Layer 12 of a small transformer language model trained on English Wikipedia (15 layers, counted from 0, width 128). Numbers have three digits each and are written without spaces.
A neuron's activation on a vector x is GELU(weights . x + bias), where the dot is the dot product.
The model reads these tokens: " |" " S" "ign" "ific" "ant" " d" "ates" " |" " N" "ot" "es" " |" "\n" "|" " C" "O" "B" " 1" " |" " 5" "2" "°" "5" "7" "′" "3" "5" "″" "N" " 16" "8" "°"

The vector x that enters this layer's MLP at each token. A number n stands for (n - 500) times 0.0097.
0 " |": 448421526461516580608482500577550641428496619523409476419383510506527488754311512485553451555609349448526335481438512481519501478491608436531459580482501451489514515509575468524437453524487401595557495495512515429426578534547548591588436478528528644556454477527523481520573631493508432464519049533445525543575415494513592571497583526761314421503433417558582468499516551610488478503431
1 " S": 576468398421504543575599454536476543289426616492530442612488456382480447544109516518597438488500451481517494476530523500479446289411657473465544596519554443539564554523551576406501566561482477497518512460460689505521573475533536523505444499575459460525467406663362445562544563498475501591399088464420542456495503576519493623492646684771408574441535494506502445584550647593509532432485
2 "ign": 594642331497375551478423689479671470289411632522488322459613573621598574591555298429629416572487422479394543407402398516649447375697389430471339403399463398586449522529419640578522474536515481565550557521525691415662715603478504340620436512702538345514432376455419608474592380546609458455521178544533340407444409613627597421394636709692541571512435698489495471526551430630569354301505
3 "ific": 470721434453427519442186655503646605452427577812445383469425370542458660665487375490551468375513368449570426603433495580448492448529429561411504485326531597552407681430659517517483647449448530425726793480644408543597721512511442471759505543532536275527253363524527420407241549489417273656507255478491355486550376658743579772454561710503523525593541260769250472423566396509458438484515
4 "ant": 641658421590444642573401367552331555555276516738510563589670553343420472574355643444410350505644564534577562592383404596631458652551351483638393583393584409521472659642464595440326439569705316521572734447382519442634507590485352597626536585369481535521238536448483583430401502361441333423535163495398679548617473418485627561395584626508582606466591428521448500375379467398509438527639
5 " d": 505559415512676657487387561517602646557182552647509472545412591517586438712118487432547567545400558620456451496561459489487341396679396512480491470448515484616288608422485466421528622613478364255667574446674533523498530539392452384638522443483558556242429536614484505489379559476576383563485165668365507561549481392471636543614600743608527713446611445423345510336477488633490476590480
6 "ates": 574457413351458608534442493594588509386386399407534555613479461483462589651459603428482519586411558694473506437487599468545441532268424746459482552392525386390316714477520453347524382556513448435665590457462660331430545409780535469592448607691479452537419430500417614515485663537368443537464125285394645620481522571510470540600632690545590392418550582590367595512532417367635664560377
7 " |": 361464543503476649537583533608466709296327483681399434448518432510512536643472509386436419377453347620471275471479522502455567529543459466588505419384593492616638574439587453438439419620372331542655688474428668484703609605620515470484680473657484590692552365482486465518481598367419465460460102517279629528607333727533543446461595540586401521554614386517488561546563525597508436517440
8 " N": 606502526412534487571532517591560509328462487528682611275481365428534420611103584531524495485404324557434409609518589569339541403450537532511523741496454479636494487567543532408519490450537497423448669590544809513475634570325486719399554384564555378421273413594447422555629533431442427538402173350393571409414383747665615469587529582644533653405429407810416414567651525437581541447517
9 "ot": 696422267301462543499507522535466751351456623494687509455825377652626530411255343527559520378458412784428442424419332512534518542401625450557421639409508471715407563486400667599407561387661275676467541568563640524550662652626347188610495528744530573499261455493429494423502548524378233470501269556475422534572458434658728366466387380551554315600395642483707613538509452399498519423645
10 "es": 512427507299541456642459401722244698464463685581516556462669336454453747633494611608485496456640512670307419651520427512474507461531490495491454641422554236448494641484605456492217530546602401562710561568537707404573589682392451455462364671674408426597211386694328366228256504379436471608516263512390505405560503539670630535700550532483472538372565616486572578379419381305471641698419
11 " |": 433421648496560588497502441634366751407491560552385377488569435554321643640466587448408445377609410710552291491495418672491441564607383470576440590444528468658681620530608591449441399609364301555715677520424534491621704579578531357493569544712435649599561452543456338399466485395386425480429122468420501579512278667602514500469528470510367588467673448452542614436469417647522477471406
12 "\n": 459448507481488509614425484561582553466507613503441461417415504511534483840321471534517437512633358434501352403421515491484535480467683461537456581425529493523497471513590494557475440478467418585591491482486539402403607499530518552558430507509510653520426514560496503533565656496551359473486065543481530553583412442577587566554608508753403393462432416516572440556496597645515487475439
13 "|": 457438528543481592567516473571532723370645509457449463388398516499520507628420518479522468542628387531519400445436473528551493510464531507528522622411505447499526533570561476421449472580494437516526463435498500379448578590508490639572518505489540620625376448504540472538544624484573457521525039596399488458606452510536497481490622541748349451476498329478549585523573513670509360424483
14 " C": 503460367492461562511458486594401497442524561543539546388423444407526509543109610629486558543436524605448464513443445483384467384603558589492659527525407420486507359497461701466524528625530568411514554427527655476501585568425509473427538526549559422565389483657443450526575590520595341405484144635477530579610459617504486512440553604819675607499441498299394378387589504646391494447620
15 "O": 525508597339349456437493586444593422422657642405484454538689395408485628708425558535404482702507463455389692381568272615546618426622545647504493704507437418668479350495614362327604453625390474499525465672482549495584544391349438319677203637633523474582422256473468535508687632429463660439427281310536597602362495651534536481330634557686609658480561503176186471511360474604559451423614
16 "B": 569627537267328524595538663471538637548370621602480528575531418460532781934372592686377545470572549455478673485486450433529405295599511557597669515426550432495574464539482320547300457344583438557450532586460635443442568533287495408381544683457553669512360339712396385500399449305428406404629264459387409455618396360553606441473499536704528612529800572398237561557560431522502332560502
17 " 1": 529538581413462468515432604543413597525689541395479506424350589592466698482398792518450439422498529368399450425519482541664490424547414525494482703525455574526520500473491519407354425416485478485645462314560654424491805411339591568418287627568518527331506415873495405478404431430629511643476161474363442651636491698664511565588579655608521656379652345446328652506476290490640344509559
18 " |": 525522500537472661494563446567465723272549474563441453387358451434509368332527685555505562468358495601549387532465503392529482590585460401504520710526451573529561479591512570446455545537381462519596639376484502413668676535547512526513383586600489553439486464408630474522550519322510555546496081552380509492506296563548519501476618574602367705479622434555412592556601359694587392409595
19 " 5": 572589440474360604540630564505391588313450513332612639538459402415606416553186697504486555467484486568484527406498455375457569384466435404562434619487417464487593424422454573514531449459478528627628534462638504463589890567456582458505374560689476384509400370521532551691708549546489496547475122421326479525536478521692477508559548758603552622472461337358316567537567382563620452555419
20 "2": 599654388322489588543557628421444616229646515569555585487425432514498498439467728585517568408410516473499548594446584480511609485548462475336580643409438386639620367416467450608348515584509605551658458469453598338609975417430618258576350631529408506561317453487398538652606418527395570544458145506458446621633429529675488415498529599517559845453483445338377497513471287531624360559502
21 "°": 535693398533531545628492580526411641199439386515447614394499544334674438468339642537455503547488424630555691505462388337464299502741591522461643427318618444726512398531538626465365505346526509570611547481519593472648681359541469366763284583346394489295423484556566387524669466526353568441598252470341464525674427589680556558399256578405532974616709620335339453603739564569577353421410
22 "5": 625468681265424530513301400458445710267320443547656662572558448675394532855373493364564490514412451568571664384598526515560319712608367538505614511523470419503541460460564599497576415394651495606620599437436422289396868543462631418454455457564542379551350478459442404726726609454310630512336229452352394630463510505607571628578408605404507654538498460422366398494476434602533441714362
23 "7": 401357486338448591529526596497546666303370470531568622497620426496347602804577615492406545438354424480400815343523484462670256515576235676511643595523545468546597325500546469649519451412436548582619591455377465474561665533490470461514546486536470392630238615486445483591706636552334435442483188520356511539591593486691626429473462486387512728642476414457334603517335490547606409667294
24 "′": 462494447417451469642408497626438624230297400588408772401429570390549441555361644545395440655432344718476553352595510383615359564488412612584427471365662411758460607534604694594400445420466341495581577439280668299535614332531418477606515496344649499482466500589485387612544612529386524420428231360337547609603543630576603631471313644361445852689647424328444674593622698713542473361472
25 "3": 458525494352369591584406529508342682260318583692524596441457420505242514759332455379567537374396489579657618434627562550506439690597418613646583473477459292544626425329513449526733369405646512598529522435427640420449736424448626612532573422538633322623370449535394453843801568554336633406416274415370449450489516592675680340469318752510702510637395357405355473471352471545516453589365
26 "5": 437409405378414573550543568643403693339348451716508564380509318417331671711538558359422516365365558499561640533461654463536372601612378634548545571454475474501590349421524525613449354670527541513613644498351566503495819433412535572622600430599540390718211504384448505707829555554298601393402224467347480329671689424650578333559438664466638711463484353546354451387366486478562376609391
27 "″": 452429484514497532489604649692530716376369388711537581314548277353535437532222514592311408609463294577422586441513678255408479494547594594493401500274521446636638480543564660488434427650384381546554735593263781488615622287482455468762530488483544353487308332637547542574629715580306577410421217482402496546669541588490530558430503405445577752604638443470321494548604624688508397414492
28 "N": 602410566396460602551555621658628741341639382624562672282786349397446556609227382499445563469495195457512503605576408552273405487532448524525503636263547477708574555506600314449637385528581367525266787664377624491319552529148413568685461398686560547471394517611476464713545538390392492598391301341563464337505417684538642518405476547577365508570576487552466644694590345334403484588524
29 " 16": 643544436376258574637585594533248591427556603767590614573673398693368540635328403625590395309587535377607524443456333457536488506628472442629413513433620385548593432373495418465426419513498376700531515598501431359624718483392372324540363586507760535484589580740396458566554373549502540480441215535305419396685735539492593339494348514477311584481757458472721537389261361578530571610589
30 "8": 584520380360304617431554528421394610362576624729427559428506331522445645505379563506478381238473551478580503642547519446727468533546587613497597739464551383596598490399517560428411398652510357468742578530424616415687545467387555426530373667373559645326558601686490491587520348495466593636567200479397307324528522266636670379571482526404226641416696641613519341465406326514714543647587
31 "°": 648595367597428460628433489538245671390434396618474574443621536496657469445298689496565543549518438673575463552440268292565305525725707422546445478205608493745459527500588590346495417330493305523611547513436615407569602429596332218631390737308495596227686492544492390461487484600356546475643295502413495464565517645632580591546219619333490688512734738541577427572538499621632371370612

Each question shows the input weights of one neuron of the MLP. A number n stands for (n - 500) times 0.0016.

n35 (bias -0.053): 316428476562488485654599461687486431411524612546519478634398634642574429526587599471324505436443340518590432542390675460295568607488551185590388554559558504260593477632332310507402591361577587456606536770361393421308380467609717536328596451495355610471423408361295574336596465585551378523693480496385402590370670264264710517484557554314650538581493579492705549484647532264554549527198
On which token does it fire most, and how strongly? 10 "es", at about 1.1

n359 (bias -0.085): 675489606634545328549437383255688412761512557355452565556490587261601438506444363380526584559579526583498563521469565531448619508345692675504479634539500390556533644551534575593386279399592377554354540296502379651543583522515634525350452435466421547595694522408361414595518545435670536306506449578411629637496623218475506405537598471498675345472352563613607536492815462645346574393657
Which token does this neuron like most? 12 "\n"

n141 (bias -0.015): 286559433497520552266483360636497501493509343454341458501501491706562523344533643495619546475398464622652462325531471434334527514612679581431608490466564546474560327562405628568583804493701532622311553441529414340514385743494578511386301443629476660500656300573705479697511550438542673544433555514533480489623321518581338653496433408307650334390273692620590445263455545535399590464422
Its three highest activations, in order, are on tokens 18 " |", 14 " C", 9 "ot"

n61 (bias -0.100): 414433815553539364356631495482432449581442583396654280535652584550503416316596372375530402461526422441531581598403550428486530678781568547436623435417495407552687486568428498544514545354338590700458584666612354604693475403350346740523441478445455664549492545389208534534564480618623552151399516754463466434455710431396508533415489189496483288591344661619852640360434666426461444597572
On which token does it fire most, and how strongly? 29 " 16", at about 1.6

n341 (bias -0.069): 408451537528437535661577590324413553655642391363509464723527402429464428377440552388466387444500615461384573505470408631388371543437306490445267291625491514441233394500512409640682630486459528363536410686533359421460578552562711580502457417683683595522459558567470451542606266251681520534727448401631695456491694500470435558291380699405556599318400324492513575594646530422599314461610
Its three highest activations, in order, are on tokens 19 " 5", 17 " 1", 15 "O"

n262 (bias -0.058): 518296556720668268413536347617537545528434530365394664586503503208408421491440402640542449408354546546577602539589376671429660472537726537241598258720314408453612497441542747538413513360502618546479368592469380462567388602514677540551530520506527630396703659349487436459407440492666492329403582672392414593592527558520396310404518364650565390375444694543452603416411410607419470656527
Which token does this neuron like most? 14 " C"

n367 (bias -0.046): 443466448609401407564502366520391601532799404399398586559296404525627637576399498529507679518452427374624273585529475515427516593418441649497599492582593441311368390195509683475308434307314491634516481744627230571559404574830452667647385382437483541661808427294353632502603454370385474296447603495458598510546262610318501662653258478530522383429353451493547490723528523432386377477559
On which token does it fire most, and how strongly? 0 " |", at about 1.7

n117 (bias -0.048): 472615455479523513446462521361531528482574301197473606632452530344522503233548564519570510568604509527457437654364697770517654589429520528720311355614421567530534609372424537460492438520531648501506437364598528449566678503580668416510437511689542612550543536561543404553545451559502677565756535440426385519501601357528474448574383471514635192405390531615432493475618529579594575391516
Its three highest activations, in order, are on tokens 19 " 5", 6 "ates", 17 " 1"

n324 (bias 0.005): 500564458466453188532560497429591417475625475631555500507478552506682410646515407372413550445714469510540495603495377379542347561491346480534508561402556482542525377429525471673426403480487547355615405546526375565556506256433558590512753484401421592557486559498344467517564695404617434374464484291447524651549568527275523570592443546383529428664422465452492535514612329479513512612563
Which token does this neuron like most? 24 "′"

n315 (bias -0.117): 502426482405729575533458363257485456562585451551634255654460506547782324375513517569303492572466280353406720582729306474578487546525406553194538406627488549472456541483574436369632356299542520260231620344612393362371178617612470432346577412440539704682641667364396531424425568404448525573518553529399690626587604553306426618442614515612558568567496566508596478355604671458521488517593
Which token does this neuron like most? 5 " d"

n88 (bias -0.075): 368499615628568473359470405648344514513539446459440634378296640469657509486671452465407397454480374599722494666447519228429268482410324520421624656573448408420537462558578505646539570541593504657359440408291562586507602570527559617335578538474278733498531546511437632458512433372608444579491582627648503469494597438418515455530617340613450450308509705507419508397631401599563638597441
On which two tokens does it fire most, strongest first? 18 " |", 13 "|"

n123 (bias 0.005): 415486625449488328522714513444458471497454476379606508614500478534671354460542418505492520533384419537289396467708514483190591582709511426279546516462438558605542401465765372621359479578394748541501451444395470506429446483452523501615442403465541369495604760590404473578573462618543515547501499402480385603609470472369394479549456610430595358180346456540469427415392621628563403438431
Which token does this neuron like most? 20 "2"

n202 (bias -0.088): 474556538420538449396690459408450390588487526333568571438306505350697426428509523425418630461719787371540415433548503584457486555472489552416279458620359451410555218322654483502410401465496479592513525477442347560426585597504761470183529615477523738461582571578459495465448345571656629444748535321340272561335355471603441602335292596468665642355539378589526494474430554461560407648443
Which token does this neuron like most? 17 " 1"

n134 (bias -0.019): 572426584421483459423683543533561383605549581346515545754525670455514442404593477440554527635365413585638495619655258377426437517506582544481569390668473802435421532533545507463272576533793584501519459375447636491513435410522357750490327333505173533548592461523360439542727448666705572441422661405422424451512385370481288476527543538539324347466560459500594425408699538571468542300500
Which token does this neuron like most? 1 " S"

n242 (bias -0.097): 512533601382594461593485626689695530488505536343545473542412582486607258385535469413461352626606578301577360542435555587371299502539576501380350568448363350461542419289738401513275477469490540601447481484676387697313626457511425517502581505299482425612516522453574793620610363582557411564541601623631260365477789314538513555522382419459560525311473416408300540567402485544496391476485
Its three highest activations, in order, are on tokens 26 "5", 20 "2", 19 " 5"

n39 (bias -0.047): 632274462575467141375558586448672207421592484377574508522531522512642407394418516656598638505463517474379489547364612666263677380532503570470593420610409437419459390346503599703452360591444396525560480311565544458721572620341499610473433506411592618750602639456319544474563313682425408676597620405620475294562415300587438405300524377448485557532574617679530381509365494517473569516535
On which two tokens does it fire most, strongest first? 30 "8", 20 "2"

n321 (bias -0.024): 384413604623486520411504384542504393449323617538339256427360726497323509652538510570446521542475675490777495567594645474511555644449544349581440520474388517451541414612529671386560456526568536518415444421476324469483405523497405600541596539423541607415551498316396490344502445471522542507495740599385542444280433347570552665346291560628452329598368385477557548466400614573451338582648
Its three highest activations, in order, are on tokens 4 "ant", 25 "3", 0 " |"

n155 (bias -0.046): 552365653480497439517585379498355537554509637544671573465519544571584383377504297643477464483518460374347198540509534469441410496488341438416749565646416310516544503584519392654476350645330456327454516510755426323467546502555505460551598518526607587424458419642487414323563470543765542272473487565590606456464507484394494556507319481497608521382369506632405560514596516646388424549543
Which token does this neuron like most? 14 " C"

n217 (bias -0.065): 489579444554370453497503677562531329517596489603444456749557595609487310404503430509424459672581523388545528544346651749310406463386477487561580416516338506333557497643470426664513346421347461606536414660632452494547504673408591756561470539522516561472594502438538660458511156290508389246566566521481592550502408247305509432411501665542584367517310504491456505549653467371523369146527
On which two tokens does it fire most, strongest first? 2 "ign", 4 "ant"

n17 (bias -0.056): 531657537546390422599739269402542360611443416455301661651410400399522531414460444365498377604625458448244504535508567582483349396612412627422383405489392561430377587767505585544604467307410408462385473525509495599617623743344407491374489533469487631391778322486697585447684302377609608498347591458661456564584593415514430627693478542539555448343456554568559492569529382388529448489597
On which token does it fire most, and how strongly? 17 " 1", at about 0.5

n258 (bias -0.113): 520335614584657440391439632607430416472533497376396338641546559495500288549795447531668615546695577504365635328476421532306383507528677435363302377487170368317606585469515574549460356401582519333371383673612545511547314642536431528662241441626511642530426645601477731376576484565588407686550512577616437520556687435509418471542493605396569549369386434387590620645362505509692540592555
On which token does it fire most, and how strongly? 2 "ign", at about 1.1

n248 (bias -0.099): 435294456638569500371332544583550522619646514513599291575267634574390436460415420490617524465425566336612368467502377654426280435458518467524509587470452539495542568467589529481343354529433290384550556241512606505500368622579462646436666516368610662714387491308368599645701507408593477361470467728498399665451494592456623595327442488565500418549497497616414642546325589391386458494481
Which token does this neuron like most? 13 "|"

n26 (bias -0.100): 509355603501603394445672437363378555543781418528533295611453334455555493490374409605635599435389494344549558455625365518575525386518469554377593562578340603545462257419725458443489484341407506450302415595551639552520417398502496437271574359445556471495462701380493581705548329542705617523711499395659419618489533404480327511450542672490498390651490720562570438321391307517427469473495
On which two tokens does it fire most, strongest first? 15 "O", 30 "8"

n360 (bias -0.041): 532659466529549424417603628489527487509693470379589386477677388363535522443508507513546477410543360391532629504434520301262618414549563461346559520474330474481607280518564447553292679410413555671444482286490615494388469678484449567524453368449604587504578563632525568554470399646701550388700553449508483373389653606599617456423524426536462449369368502365642517416419729391593512502732
Which token does this neuron like most? 29 " 16"

n282 (bias -0.048): 504438416650538266375720499463409456446411366397285576625507388427447494489504393451445441657594398379540435681581333462419449542568590311474583506311436577542468523592487292494426414300444623612403522386460521573492549578442288452498607405519328541477379574605675466589590354500454575504480525617519335492433716414452590670471518596646693464640352549508709641554495481333710636617415
On which token does it fire most, and how strongly? 28 "N", at about 3

n140 (bias -0.070): 529197445373594461460579507502592395599516619432510437678607353612536677473513481313501634491359640324564451522624502624377291377519590507498235598621528645391332615368516371558611363455570563528323441529524399710360573422477485646534706499391356457536317709479492546648541609541451507521678526490591478410438557340496314601424367535534452235499481470440590358507457543574471430503603
On which token does it fire most, and how strongly? 26 "5", at about 0.48

n137 (bias -0.031): 384551675521478553435585575554316524564518660419593376559401626512620505652486446537822445566637391427330385365428436727386399588387700505599570469463590434300447361490429445507418570520396388584415485542706369441354455399677603575576404579538525449535424448582413606635543581656565437346683465413624561401395489332539437510565651338521537407453507307595601344460352660565490520559429
Its three highest activations, in order, are on tokens 12 "\n", 0 " |", 13 "|"

n128 (bias -0.105): 068294673593529343476594539467611521629415374343407451488341402476559278442566541508559398444424720397524448438507625579573436515618493462465233173749667396391371470408564444477521524509626588396550424656646453473497558630500402561443607517477457467556386450555383443395300549424455458410504582549552528477596473328391567625509541517431494355371416593375314526683485903419514563804640
Which token does this neuron like most? 5 " d"

n363 (bias -0.112): 365492537374540558545505529493660328612390584589422443593493635549538491501725358526410574522610467605529425591712343637336452535368247462469617465313501660346419334561551317544365469525628535365492596577642312419491428408556412440497675667479432465729593473346446428358561379361458502205494540651589420837484626441715571300420469329599461428546197661536464527323319607506355551587755
Which token does this neuron like most? 9 "ot"

n95 (bias -0.102): 431414621522705322672540500400617507536318587423358379328153670485667316448432608483330357495683556288409584472589504523552661446733375440653552573606404654595363277592507473442499508521604357216462593386565441521556310448443323616377792503483430535641510488361457617390493456316401556490458503627548584734361557214499354447436545536433582548481241651473472417552606670441603693645560
On which two tokens does it fire most, strongest first? 5 " d", 4 "ant"

n259 (bias -0.059): 549391613670574493551464401419570590505609644513505242387322679357659413319535396668405438569601677415278432457402712593361596775393541678432430444437610297661580493521723412469339361441612449477471385603760543458361373564321294645467492581441393688716501556404583512631545547562645781338581709435402446509562530441252595549418532510294462678271513552558426593543639498294440407514479
On which token does it fire most, and how strongly? 13 "|", at about 0.19

n344 (bias -0.043): 547494628585531599466412466493541460654574476561584433461323694473339573411348519393511308535581422405545410474666618534557478469537537303441630601504393330414530416570392288459425407361501471411553347475634474590415616427531546711355601341213491384532699489643312491601511476509489488313571526451526607469561714343634631397314515513317559491574409598523507670468541424445442555474532
Which token does this neuron like most? 25 "3"

n13 (bias -0.062): 335349599619473625560384377673378450586436565455388554651387744585446281498458452619488507411584570525228407448553534697376647676443521586507430496618488526617465614437467523665302449374504290244466480564540487402547477376451690728419457559621448542606466609520456536374460391439339570360427498547599448614369441528383465592346497524368656565390431416733394488407455504515426413246275
Which token does this neuron like most? 11 " |"

n370 (bias -0.095): 483486481740621607473498376506634615461567446582356515523552596247564416310488523624314369543369530405490474447574645343469510580492664393363472413600418351421583489575606540579411459419446452613481493610612469543514156579476693628272625383373435501394441399671484566475708596476579637399365564557346492795380545497482570607423521480336430570567401550466368581404575569357524313606470
On which token does it fire most, and how strongly? 27 "″", at about 3

n85 (bias -0.066): 593665690374646508440461410546599278706491502510572491570480358412452651483524343509461563445665459400534419533545745514495576661727446407433606517484202508578606405504700530499371408438431364429557524576632522423587656446706668473513490474504531560301327333517394506344526472671583470475514545433615455498498574349361283492475473458466520628552596426587617343578335738364598455656280
On which token does it fire most, and how strongly? 3 "ific", at about 1

n354 (bias -0.069): 481499651645628328455642550578547361517366591453422484454569488411384569491759439565519437443644698563340429676462477236478608507454416437360386531592306421504511432334468627613479438411352503698290618402580325644447521543595548534522488397299346708556499534363432411567656617478535635399629525418437547327498499318381455390461614433416494654358388678642555491587401392481514609675472
On which token does it fire most, and how strongly? 26 "5", at about 0.8

n168 (bias -0.030): 426484525711433493678542622554482442728579651499401527406464439520817303308539498334467624563527587561567316364651684517488521706530474388408368457424382464566463412295657647576460420543542572483592514614413458560503507628538463605279606435504660391594712350537386584507447526609560487505617577482482420613640437620515535466373378538549598570610341508394433711440484429379449475611496
Its three highest activations, in order, are on tokens 7 " |", 14 " C", 19 " 5"

n129 (bias -0.058): 341388513760771546371643434385475471536560673376368363454271629791485404498671158375493438388549575520653448585485557467382493647506394483513628506607455594139475467461546444519283705464564579427465387456708423552665565593697458656405748241390557626586543535478346466296487623474490423457536465519517556322437402648487408677568374629498655404526469346540499483483561460598425431629565
On which token does it fire most, and how strongly? 3 "ific", at about 1.8

n151 (bias -0.021): 383629621490390500383429295465514440510541678429425515516504612453519448519721376532367366409667506334590557528549584547494567340574402614473648314676637474316589383280646519390393464400601599436466560451506492495539512738591809616645483504422534743460584514464289525507401539540436461635419549388753434438438612511415562393408479380501572468393661508399583684585334548476487464618434
Which token does this neuron like most? 16 "B"

n159 (bias -0.090): 263473715612566402483552392418558501426515452426510542650335541529524457558460481471464488503419525455413484463484825419292447678640489461637493436464545471205303569469435656725469484545595584376468495579809416554327522575601533394780548598430675598532734578439462812647344481452317382425563542592566452509489602260473558626557347346341610526429443428567634428557556568414530585639491
Which token does this neuron like most? 5 " d"